Layer 16 of a small transformer language model trained on English Wikipedia (19 layers, counted from 0, width 96).
A neuron's activation on a vector x is quick GELU(weights . x), where the dot is the dot product. Quick GELU of z is z times sigmoid(1.702 z).

Input weights of the MLP neurons that the questions are about. A number n stands for (n - 500) times 0.0013.
n27: 193 503 547 556 561 461 496 507 489 481 416 515 371 421 368 293 467 549 545 607 696 362 562 577 359 642 478 288 485 312 403 493 416 620 475 474 413 593 653 420 449 436 534 723 514 519 331 640 212 255 588 373 459 427 457 500 367 482 749 379 438 457 758 515 452 779 637 455 485 511 590 402 461 427 394 435 507 467 460 606 587 307 441 623 464 573 470 719 285 775 589 310 507 686 368 496
n43: 609 556 274 402 367 479 659 767 538 378 355 381 350 442 359 487 285 484 426 633 478 754 517 500 558 220 556 216 539 518 433 432 309 611 554 419 609 496 774 411 483 393 562 228 289 453 325 266 596 357 445 509 544 355 401 345 391 206 538 575 462 339 167 329 409 323 672 387 630 547 647 663 639 431 715 395 686 547 521 640 526 557 487 420 579 699 470 556 751 365 539 428 292 754 376 433
n49: 564 441 435 408 280 392 557 535 452 628 563 625 710 522 521 584 645 388 935 567 432 317 566 415 416 581 537 482 582 628 421 551 394 475 558 504 544 432 511 679 732 532 572 504 645 481 441 475 659 588 434 654 646 426 529 562 504 309 313 820 618 400 582 699 761 391 578 582 436 507 402 587 627 525 523 620 556 519 279 460 530 349 652 471 493 243 192 627 618 578 563 368 529 478 511 398
n51: 543 418 504 344 162 400 567 588 534 348 500 420 451 355 583 376 469 551 577 760 859 443 711 450 701 477 596 426 294 613 671 455 394 661 430 538 395 314 541 635 606 555 398 298 661 631 595 463 500 520 504 496 632 546 489 392 534 451 299 382 470 629 438 515 665 425 569 392 396 614 608 574 373 261 453 448 712 325 354 659 622 224 523 620 696 417 576 538 680 412 335 462 564 417 581 489
n58: 616 631 500 706 407 557 504 770 697 328 639 631 511 482 524 587 629 403 452 588 507 522 576 665 561 431 507 400 471 369 289 355 623 539 586 489 622 611 635 442 380 563 594 373 597 345 518 529 374 367 678 641 552 733 472 417 446 489 438 191 434 450 419 562 419 222 452 437 255 427 665 511 444 684 485 442 544 240 572 576 436 218 364 489 525 667 588 400 583 342 493 326 605 518 489 597
n87: 520 404 592 575 791 335 435 477 496 323 422 723 547 741 263 290 500 380 349 768 383 399 593 457 553 539 571 454 457 621 554 539 270 489 645 418 465 572 344 345 512 508 419 534 434 631 520 538 662 373 344 408 448 774 447 469 273 547 582 447 453 196 515 672 437 570 314 508 604 637 477 387 707 451 585 786 544 488 797 680 427 515 310 550 473 675 528 615 351 613 444 484 582 391 340 612
n142: 504 487 646 273 521 608 591 459 514 453 486 383 386 545 359 444 332 490 633 775 413 387 472 657 684 560 450 337 660 587 462 412 489 305 673 521 483 392 417 465 578 432 573 407 587 479 578 455 253 596 659 731 507 613 565 577 507 334 401 559 536 600 360 475 296 419 471 471 366 390 455 285 619 500 536 612 482 511 490 443 277 371 332 626 662 317 286 418 489 510 766 673 669 644 483 493
n160: 609 458 288 423 504 399 492 451 548 639 511 507 515 403 476 464 470 412 575 596 236 351 322 463 607 405 307 572 378 466 425 416 343 479 349 460 514 392 407 507 419 426 288 692 576 285 456 586 366 619 705 414 829 661 390 467 767 438 339 371 448 472 542 463 641 460 559 388 485 350 554 723 489 371 455 391 652 548 551 661 545 402 663 464 446 405 378 352 228 479 567 409 584 150 614 489
n221: 528 573 451 470 485 523 328 433 442 329 740 488 519 428 496 412 551 459 382 629 548 531 615 402 190 384 366 678 461 289 576 562 616 691 534 290 573 480 587 504 391 451 672 406 374 669 589 641 313 439 643 433 377 349 391 454 431 620 357 688 189 316 410 193 524 607 414 409 318 477 561 668 664 330 783 481 433 387 458 248 332 589 492 443 413 477 437 543 772 325 661 508 546 542 315 446
n244: 396 496 531 489 416 523 343 455 691 648 605 473 562 492 504 461 626 414 591 504 580 430 454 296 577 353 520 672 465 372 149 589 566 737 431 469 289 659 333 959 426 323 416 689 450 378 570 595 603 309 570 484 377 434 519 446 634 593 492 516 637 689 722 492 630 693 532 651 401 414 492 355 721 585 516 446 607 480 481 418 689 452 504 419 447 275 300 441 243 665 551 403 364 380 371 565
n245: 492 486 607 360 573 529 647 435 571 538 466 549 414 493 344 385 636 550 367 413 281 310 734 402 251 437 473 401 334 585 555 414 530 565 251 331 552 580 310 318 354 471 341 816 578 462 571 636 423 418 582 569 339 493 703 500 522 605 272 504 451 576 489 451 595 489 462 492 496 463 614 577 629 396 728 670 416 300 345 418 419 428 576 533 190 224 564 633 454 392 363 452 724 493 598 459
n249: 719 426 553 479 549 586 520 518 588 445 459 519 509 485 473 306 395 620 644 284 506 481 584 380 464 513 685 383 595 422 454 353 826 384 352 437 475 702 439 419 342 451 399 491 590 596 547 330 516 464 412 487 574 522 567 516 348 531 428 415 257 524 524 453 468 369 522 596 487 387 327 370 476 524 532 516 471 411 342 572 432 491 545 500 359 544 287 506 597 506 708 487 425 575 261 450
n254: 483 686 352 580 496 377 388 617 400 526 467 462 718 402 508 504 352 196 487 601 328 591 417 176 648 529 385 537 610 732 426 837 558 472 516 592 393 560 728 301 550 520 785 468 583 762 487 574 323 426 500 410 457 621 464 446 479 471 233 548 773 561 435 554 517 409 271 500 538 546 722 396 580 668 720 517 598 403 607 696 574 400 546 645 675 404 357 741 617 576 475 154 650 388 569 269
n268: 456 435 305 545 310 487 602 546 483 248 444 552 444 483 353 380 470 376 513 648 491 106 457 452 487 255 395 335 587 473 487 436 680 538 572 253 483 302 706 368 604 600 549 696 713 330 509 221 377 477 621 363 531 267 504 343 559 457 500 397 327 278 646 405 583 509 557 386 430 457 627 518 583 434 642 904 679 465 202 853 611 842 409 526 462 509 617 378 367 355 343 573 466 594 659 517
n292: 535 533 222 537 504 624 496 511 619 657 446 776 473 549 366 519 450 580 675 377 531 473 618 369 619 344 624 530 731 421 511 561 759 522 534 492 583 313 496 390 615 614 682 463 519 597 473 410 229 468 668 703 570 485 485 753 462 492 691 555 738 552 467 542 740 587 349 535 605 240 466 528 816 391 673 364 690 354 594 450 607 478 643 542 358 329 666 291 496 463 488 569 565 405 426 625
n312: 492 429 574 363 851 456 656 315 583 837 485 455 504 430 625 485 568 468 312 724 391 429 489 466 704 477 588 530 401 392 485 474 466 336 356 583 578 350 614 343 534 591 360 507 671 439 651 378 608 516 319 300 616 458 540 329 515 485 259 676 549 504 638 379 324 493 473 250 500 304 541 414 674 320 345 634 343 473 440 394 449 276 618 466 474 515 458 359 263 645 557 680 538 568 482 474
n331: 576 580 736 591 538 528 522 459 620 522 504 426 730 686 517 444 507 261 629 518 652 223 378 599 482 567 539 455 649 496 528 430 138 374 500 426 458 543 545 528 518 316 507 674 340 464 401 642 267 478 648 615 439 528 326 618 559 327 454 438 433 623 575 496 600 517 439 392 388 768 552 384 663 349 449 517 403 624 583 567 719 561 614 531 393 430 625 721 620 483 525 511 426 528 394 573
n348: 782 601 519 568 504 427 561 591 484 415 524 524 698 504 567 504 357 477 331 591 366 755 762 643 594 551 256 365 504 407 639 425 547 538 492 322 675 504 500 578 713 542 557 817 652 416 322 465 220 463 555 363 436 429 489 613 317 398 532 422 769 485 633 397 616 488 428 560 424 264 663 581 447 319 354 492 444 560 473 488 916 421 233 519 392 606 524 464 671 360 624 571 700 531 396 512
n372: 576 245 479 622 573 472 430 387 532 547 493 372 450 556 507 560 464 351 514 683 277 451 651 639 725 734 500 403 496 507 402 726 518 448 632 578 560 493 559 496 504 497 522 672 595 619 319 267 507 552 613 670 605 290 393 454 290 507 436 647 461 448 534 226 615 577 202 402 594 365 559 390 462 530 515 461 367 507 539 819 368 571 421 567 313 571 514 593 511 510 558 585 571 323 407 584
n429: 280 331 476 403 528 595 521 559 715 625 561 204 736 655 704 420 623 527 413 369 442 468 432 325 462 649 512 504 561 537 528 468 206 543 504 516 572 372 686 335 792 375 864 508 784 701 622 587 404 403 419 260 628 743 520 408 508 464 496 206 398 413 441 573 389 572 664 512 525 468 357 596 344 438 538 572 405 484 456 504 689 601 402 440 472 242 717 328 638 617 438 504 657 476 622 324
n448: 418 432 620 346 442 475 605 533 432 517 813 377 343 529 624 584 270 326 375 687 478 181 358 589 294 348 697 690 577 461 413 546 618 586 529 589 533 603 422 755 602 622 565 385 584 714 534 483 180 381 500 245 409 779 361 571 446 517 504 504 746 459 341 386 363 625 573 453 341 285 533 557 520 730 600 750 324 475 667 230 548 399 688 446 385 471 547 278 208 541 453 327 458 571 393 600
n459: 457 420 576 436 531 642 354 643 355 583 479 486 571 445 366 489 643 490 587 586 802 402 760 457 401 370 568 413 475 511 278 394 775 654 573 557 573 514 510 433 255 380 379 404 671 486 323 410 336 552 553 431 348 319 630 563 594 295 376 387 440 548 319 457 722 447 743 403 482 496 330 646 446 412 577 608 504 450 427 511 577 497 504 640 293 486 632 461 555 350 421 387 412 426 510 395
n490: 718 478 430 390 368 562 402 431 504 630 710 468 556 608 462 363 440 508 746 444 744 547 755 460 447 512 693 407 357 626 104 457 677 699 527 484 270 641 338 457 413 263 471 508 516 604 536 314 609 550 227 245 544 555 573 360 504 397 717 520 540 458 630 674 504 457 432 613 351 429 379 606 363 319 696 617 548 572 430 393 766 288 528 535 423 461 612 596 427 500 508 571 295 362 642 488
n492: 372 544 631 583 354 458 419 436 492 705 602 500 567 469 619 477 417 489 420 267 484 391 500 358 447 359 460 481 358 416 389 590 527 511 320 630 438 536 687 620 367 296 286 530 515 781 382 554 508 832 551 464 632 547 382 292 373 555 535 553 779 348 424 527 607 457 326 265 200 703 535 447 865 478 423 639 758 449 558 535 545 657 536 643 527 562 713 540 577 538 730 297 465 364 511 504

Each question shows a token from some text and the vector x that enters the MLP there. A number n stands for (n - 500) times 0.0099.

"x": 519 616 505 730 385 475 341 406 575 617 620 732 486 211 400 664 474 537 606 261 293 720 456 431 321 514 513 710 600 609 625 596 431 409 334 454 267 523 591 562 407 528 363 411 472 566 418 450 446 589 548 686 466 507 623 692 512 548 362 465 613 450 624 381 466 557 468 808 554 529 344 606 353 609 592 539 373 641 421 481 415 588 411 445 464 583 507 494 402 244 518 649 406 582 695 677
The three highest activations, in order: n292, n249, n245

"able": 605 652 510 643 545 491 370 538 764 537 321 349 393 300 424 561 607 493 623 462 698 562 229 361 314 621 498 623 488 526 521 372 294 495 665 604 301 431 508 410 597 635 437 476 373 430 478 352 576 547 365 447 471 533 667 641 377 568 407 456 560 484 637 505 241 522 516 757 487 568 478 534 547 648 493 424 440 455 570 574 370 511 363 603 287 637 442 703 417 265 576 773 481 364 457 546
The three highest activations, in order: n87, n249, n331

",": 668 577 716 561 683 829 495 503 231 611 327 616 415 432 447 604 615 596 576 374 469 537 369 432 440 507 191 629 404 587 661 390 450 511 412 555 474 379 594 415 662 495 540 508 461 547 591 578 696 717 430 564 534 346 592 719 301 639 565 462 579 654 674 447 434 556 487 538 381 408 443 525 532 567 328 583 648 528 635 443 392 641 518 441 369 554 462 495 453 474 561 568 428 518 548 629
Which neuron lights up most? n492

"===": 459 517 647 707 309 593 553 513 579 524 402 371 582 229 358 517 495 593 557 441 617 503 492 568 540 549 243 582 437 508 598 490 337 605 396 411 356 402 506 585 559 579 406 297 459 496 434 482 476 589 499 542 598 398 838 570 718 455 424 537 729 557 415 536 362 595 456 558 353 587 584 714 483 517 278 378 579 309 553 436 277 451 647 533 468 437 444 565 284 441 279 539 419 213 651 521
Which neuron lights up most? n51

"v": 432 365 536 509 425 462 449 351 270 679 314 407 531 502 373 395 445 618 532 565 436 739 537 549 346 345 474 801 441 488 603 448 315 452 570 480 663 426 685 279 563 477 588 529 367 424 356 601 406 630 303 309 469 438 722 645 363 674 574 451 611 571 699 484 466 473 549 545 512 502 415 449 187 601 552 471 482 416 665 555 373 491 564 551 541 490 561 751 561 404 598 776 511 474 706 577
The three highest activations, in order: n429, n348, n27

"d": 679 632 602 645 688 740 469 600 411 611 474 527 443 318 392 489 476 575 695 508 546 812 480 423 540 630 481 588 514 503 612 544 496 464 594 507 527 233 591 563 536 681 524 350 435 510 555 527 616 648 366 439 579 587 644 563 301 596 627 499 634 685 615 411 376 393 542 395 431 772 592 673 439 740 353 449 529 595 369 525 485 504 504 507 352 649 461 366 632 426 480 489 392 300 634 648
Which neuron lights up most? n58

" =": 482 300 587 467 655 621 444 537 409 555 360 287 527 368 439 640 556 505 488 389 438 564 306 567 316 488 310 600 631 448 664 486 530 345 366 428 225 451 432 300 504 347 528 545 532 436 284 503 669 655 577 654 534 363 458 755 672 660 561 478 413 531 724 497 341 409 400 633 447 658 493 536 336 573 439 494 545 437 543 641 305 483 525 350 379 597 542 647 372 248 450 466 416 550 536 616
Which neuron fires most, and how strongly? n331, at about 0.84

" 2": 574 670 674 542 516 587 512 461 626 589 409 439 488 496 190 624 665 488 765 343 637 418 428 585 450 622 427 696 322 437 448 503 447 457 620 345 440 320 543 600 655 628 439 466 402 479 408 476 629 639 363 421 483 468 731 751 439 455 604 320 570 628 517 381 359 626 480 657 437 698 544 657 355 600 513 446 477 578 694 552 454 560 520 491 314 524 466 788 516 379 499 521 277 437 497 561
Which neuron fires most, and how strongly? n331, at about 2.9

" had": 480 485 571 643 684 448 574 553 376 729 422 414 507 430 479 554 658 554 639 492 577 678 536 480 522 423 238 677 490 514 689 441 337 530 561 572 421 497 568 344 556 752 546 260 331 483 654 566 640 401 307 444 627 595 545 591 380 610 614 468 643 622 757 469 595 205 470 420 344 404 540 728 485 633 337 424 591 572 571 456 475 624 483 461 355 643 366 531 482 364 536 435 452 375 606 659
Which neuron fires most, and how strongly? n312, at about 1

"er": 459 504 660 522 695 517 540 418 241 559 444 564 506 602 303 461 636 451 542 455 691 648 469 613 548 339 558 618 530 725 672 387 474 401 437 458 274 541 464 416 589 684 517 565 397 371 736 666 525 552 512 548 652 398 643 615 424 638 507 315 463 496 576 489 438 591 470 804 604 600 473 575 278 646 361 650 428 585 412 601 284 547 375 487 447 664 417 323 602 435 294 603 409 557 796 449
Which neuron fires most, and how strongly? n87, at about 1.3

"D": 449 612 547 529 522 557 458 560 628 655 316 432 255 235 447 647 650 594 632 378 508 630 279 449 536 581 325 563 443 637 656 501 419 308 514 444 327 249 471 545 574 559 310 339 255 525 403 510 616 571 429 529 455 555 559 715 468 576 451 368 687 532 466 349 383 512 472 433 530 654 664 580 402 651 597 488 436 566 430 463 381 603 643 525 239 559 531 664 635 443 413 676 428 663 597 568
Which neuron fires most, and how strongly? n43, at about 1.1

" +": 503 425 670 378 475 574 444 588 390 664 467 474 467 419 303 517 518 483 390 261 311 455 368 770 362 338 302 543 462 619 755 459 189 338 366 512 281 414 583 396 607 416 466 481 562 559 306 469 637 588 413 594 481 445 569 633 516 678 413 513 662 578 751 406 416 532 377 693 368 623 386 337 463 574 435 491 673 508 570 620 317 339 564 460 545 678 434 606 403 475 579 463 361 417 536 490
Which neuron lights up most? n492

" until": 520 501 548 776 612 708 385 467 320 649 387 669 518 252 368 694 431 621 724 463 452 758 424 527 382 532 515 607 408 566 655 338 377 526 563 469 369 411 512 443 543 527 530 349 587 424 518 588 570 466 511 527 533 621 542 612 495 602 508 403 526 553 656 398 530 324 514 712 321 638 579 557 350 739 269 373 758 557 511 603 279 599 489 325 392 423 564 432 517 476 518 513 598 368 700 619
Which neuron fires most, and how strongly? n58, at about 1.8

" L": 551 546 590 686 326 540 287 417 356 697 442 451 540 275 407 556 616 497 521 200 518 689 307 530 512 541 632 651 387 607 692 621 399 186 480 440 434 571 456 444 637 530 480 324 348 470 441 597 461 619 457 420 405 403 749 568 433 454 402 301 467 498 698 668 442 538 455 462 485 608 378 554 353 722 364 439 414 523 472 521 347 622 686 518 378 642 503 550 456 531 546 708 421 562 705 428
Which neuron fires most, and how strongly? n331, at about 0.033

" in": 545 606 672 538 472 680 442 394 345 637 483 667 469 464 354 549 405 658 783 462 464 648 321 686 424 591 385 737 383 595 631 303 392 504 695 426 411 525 548 450 549 573 537 361 598 364 640 586 555 691 476 586 447 526 491 537 396 610 480 370 585 693 542 399 471 559 604 527 294 529 459 589 474 673 184 440 599 466 581 496 270 593 465 261 422 444 522 522 386 385 626 533 515 329 642 538
The two highest activations, in order: n142, n160

"3": 486 521 772 475 472 690 558 501 455 493 365 427 490 537 428 539 511 463 513 389 469 619 306 516 324 567 612 515 666 501 576 547 594 296 472 505 264 405 539 425 646 585 533 419 324 553 256 494 783 534 690 668 500 517 473 703 602 684 586 440 325 469 587 255 433 383 569 794 428 712 415 629 379 600 425 504 469 463 652 551 446 538 468 381 298 569 461 724 400 502 538 516 403 401 620 547
The two highest activations, in order: n331, n249

" world": 590 674 735 674 605 584 505 633 467 619 413 442 443 357 510 631 678 632 553 295 512 539 253 444 476 561 421 454 505 506 667 410 439 553 640 326 335 525 590 401 588 677 417 391 396 425 525 589 763 547 498 344 393 540 563 712 560 696 437 492 625 576 592 498 446 705 499 574 435 594 461 555 530 650 399 522 668 642 350 473 305 695 663 526 411 460 449 489 488 370 519 536 412 234 717 635
Which neuron fires most, and how strongly? n244, at about 0.29

" by": 491 504 569 588 608 786 512 558 323 735 420 635 381 411 346 552 467 549 622 315 443 875 384 570 378 585 358 647 502 470 559 339 439 513 500 503 445 314 570 504 533 663 431 457 504 411 521 478 600 621 400 478 596 586 589 664 426 540 600 475 550 618 690 428 384 315 528 332 473 565 611 607 423 744 354 485 558 496 457 472 463 627 539 410 244 572 424 474 530 427 503 462 457 143 661 477
Which neuron lights up most? n160

" 15": 564 442 643 519 479 607 586 478 377 556 368 556 500 451 344 450 754 611 549 428 240 414 433 799 253 481 440 886 460 496 673 528 336 493 600 448 349 436 564 367 616 528 514 474 517 367 359 473 709 495 354 517 393 426 630 572 479 554 434 468 653 669 585 369 358 542 568 772 407 638 449 649 357 504 515 546 438 569 519 609 393 460 537 338 452 534 423 813 607 455 564 497 291 369 560 624
The three highest activations, in order: n49, n245, n331

"ran": 429 372 437 308 640 354 396 523 372 585 376 550 395 463 376 365 655 460 614 342 471 467 374 716 379 344 523 655 583 514 704 499 427 531 614 550 500 530 659 532 450 708 684 523 530 453 457 576 569 683 321 366 600 470 701 505 274 703 534 433 579 668 496 317 402 386 527 406 394 520 369 751 438 745 376 502 439 670 503 572 487 574 449 437 343 573 453 401 379 275 601 564 444 351 603 641
Which neuron lights up most? n448

" fa": 439 589 708 649 563 485 675 537 157 563 447 522 387 322 415 557 524 380 462 476 778 436 518 542 534 495 536 588 378 499 625 328 403 383 473 503 69 531 552 498 547 599 469 357 430 407 470 656 422 701 587 463 428 467 580 450 540 639 650 522 756 636 515 324 460 544 709 609 645 332 422 508 306 612 484 488 416 577 535 467 373 656 507 308 498 458 466 671 674 300 400 587 426 402 578 407
Which neuron fires most, and how strongly? n459, at about 0.84

" 19": 577 501 695 607 522 659 494 539 489 565 655 475 435 565 413 469 480 377 578 338 505 600 481 693 411 383 440 656 215 454 555 534 556 348 368 406 315 370 449 291 441 562 561 458 398 488 410 594 743 548 451 487 498 427 582 636 514 728 465 423 501 709 504 510 251 597 455 753 373 675 565 584 192 721 645 564 684 562 610 503 367 518 498 516 516 449 508 596 378 339 387 539 377 402 525 696
Which neuron lights up most? n490

"ot": 446 578 686 647 520 571 349 421 539 711 613 645 270 503 467 682 494 665 427 342 656 668 358 407 380 455 411 628 388 616 459 520 409 446 634 551 430 481 478 457 607 601 313 457 317 264 409 574 478 460 356 609 547 547 633 535 466 541 380 333 567 558 783 437 253 760 478 529 516 512 403 635 489 727 479 628 584 595 543 376 323 652 367 520 432 442 486 634 575 362 522 574 267 362 630 632
Which neuron fires most, and how strongly? n244, at about 1.6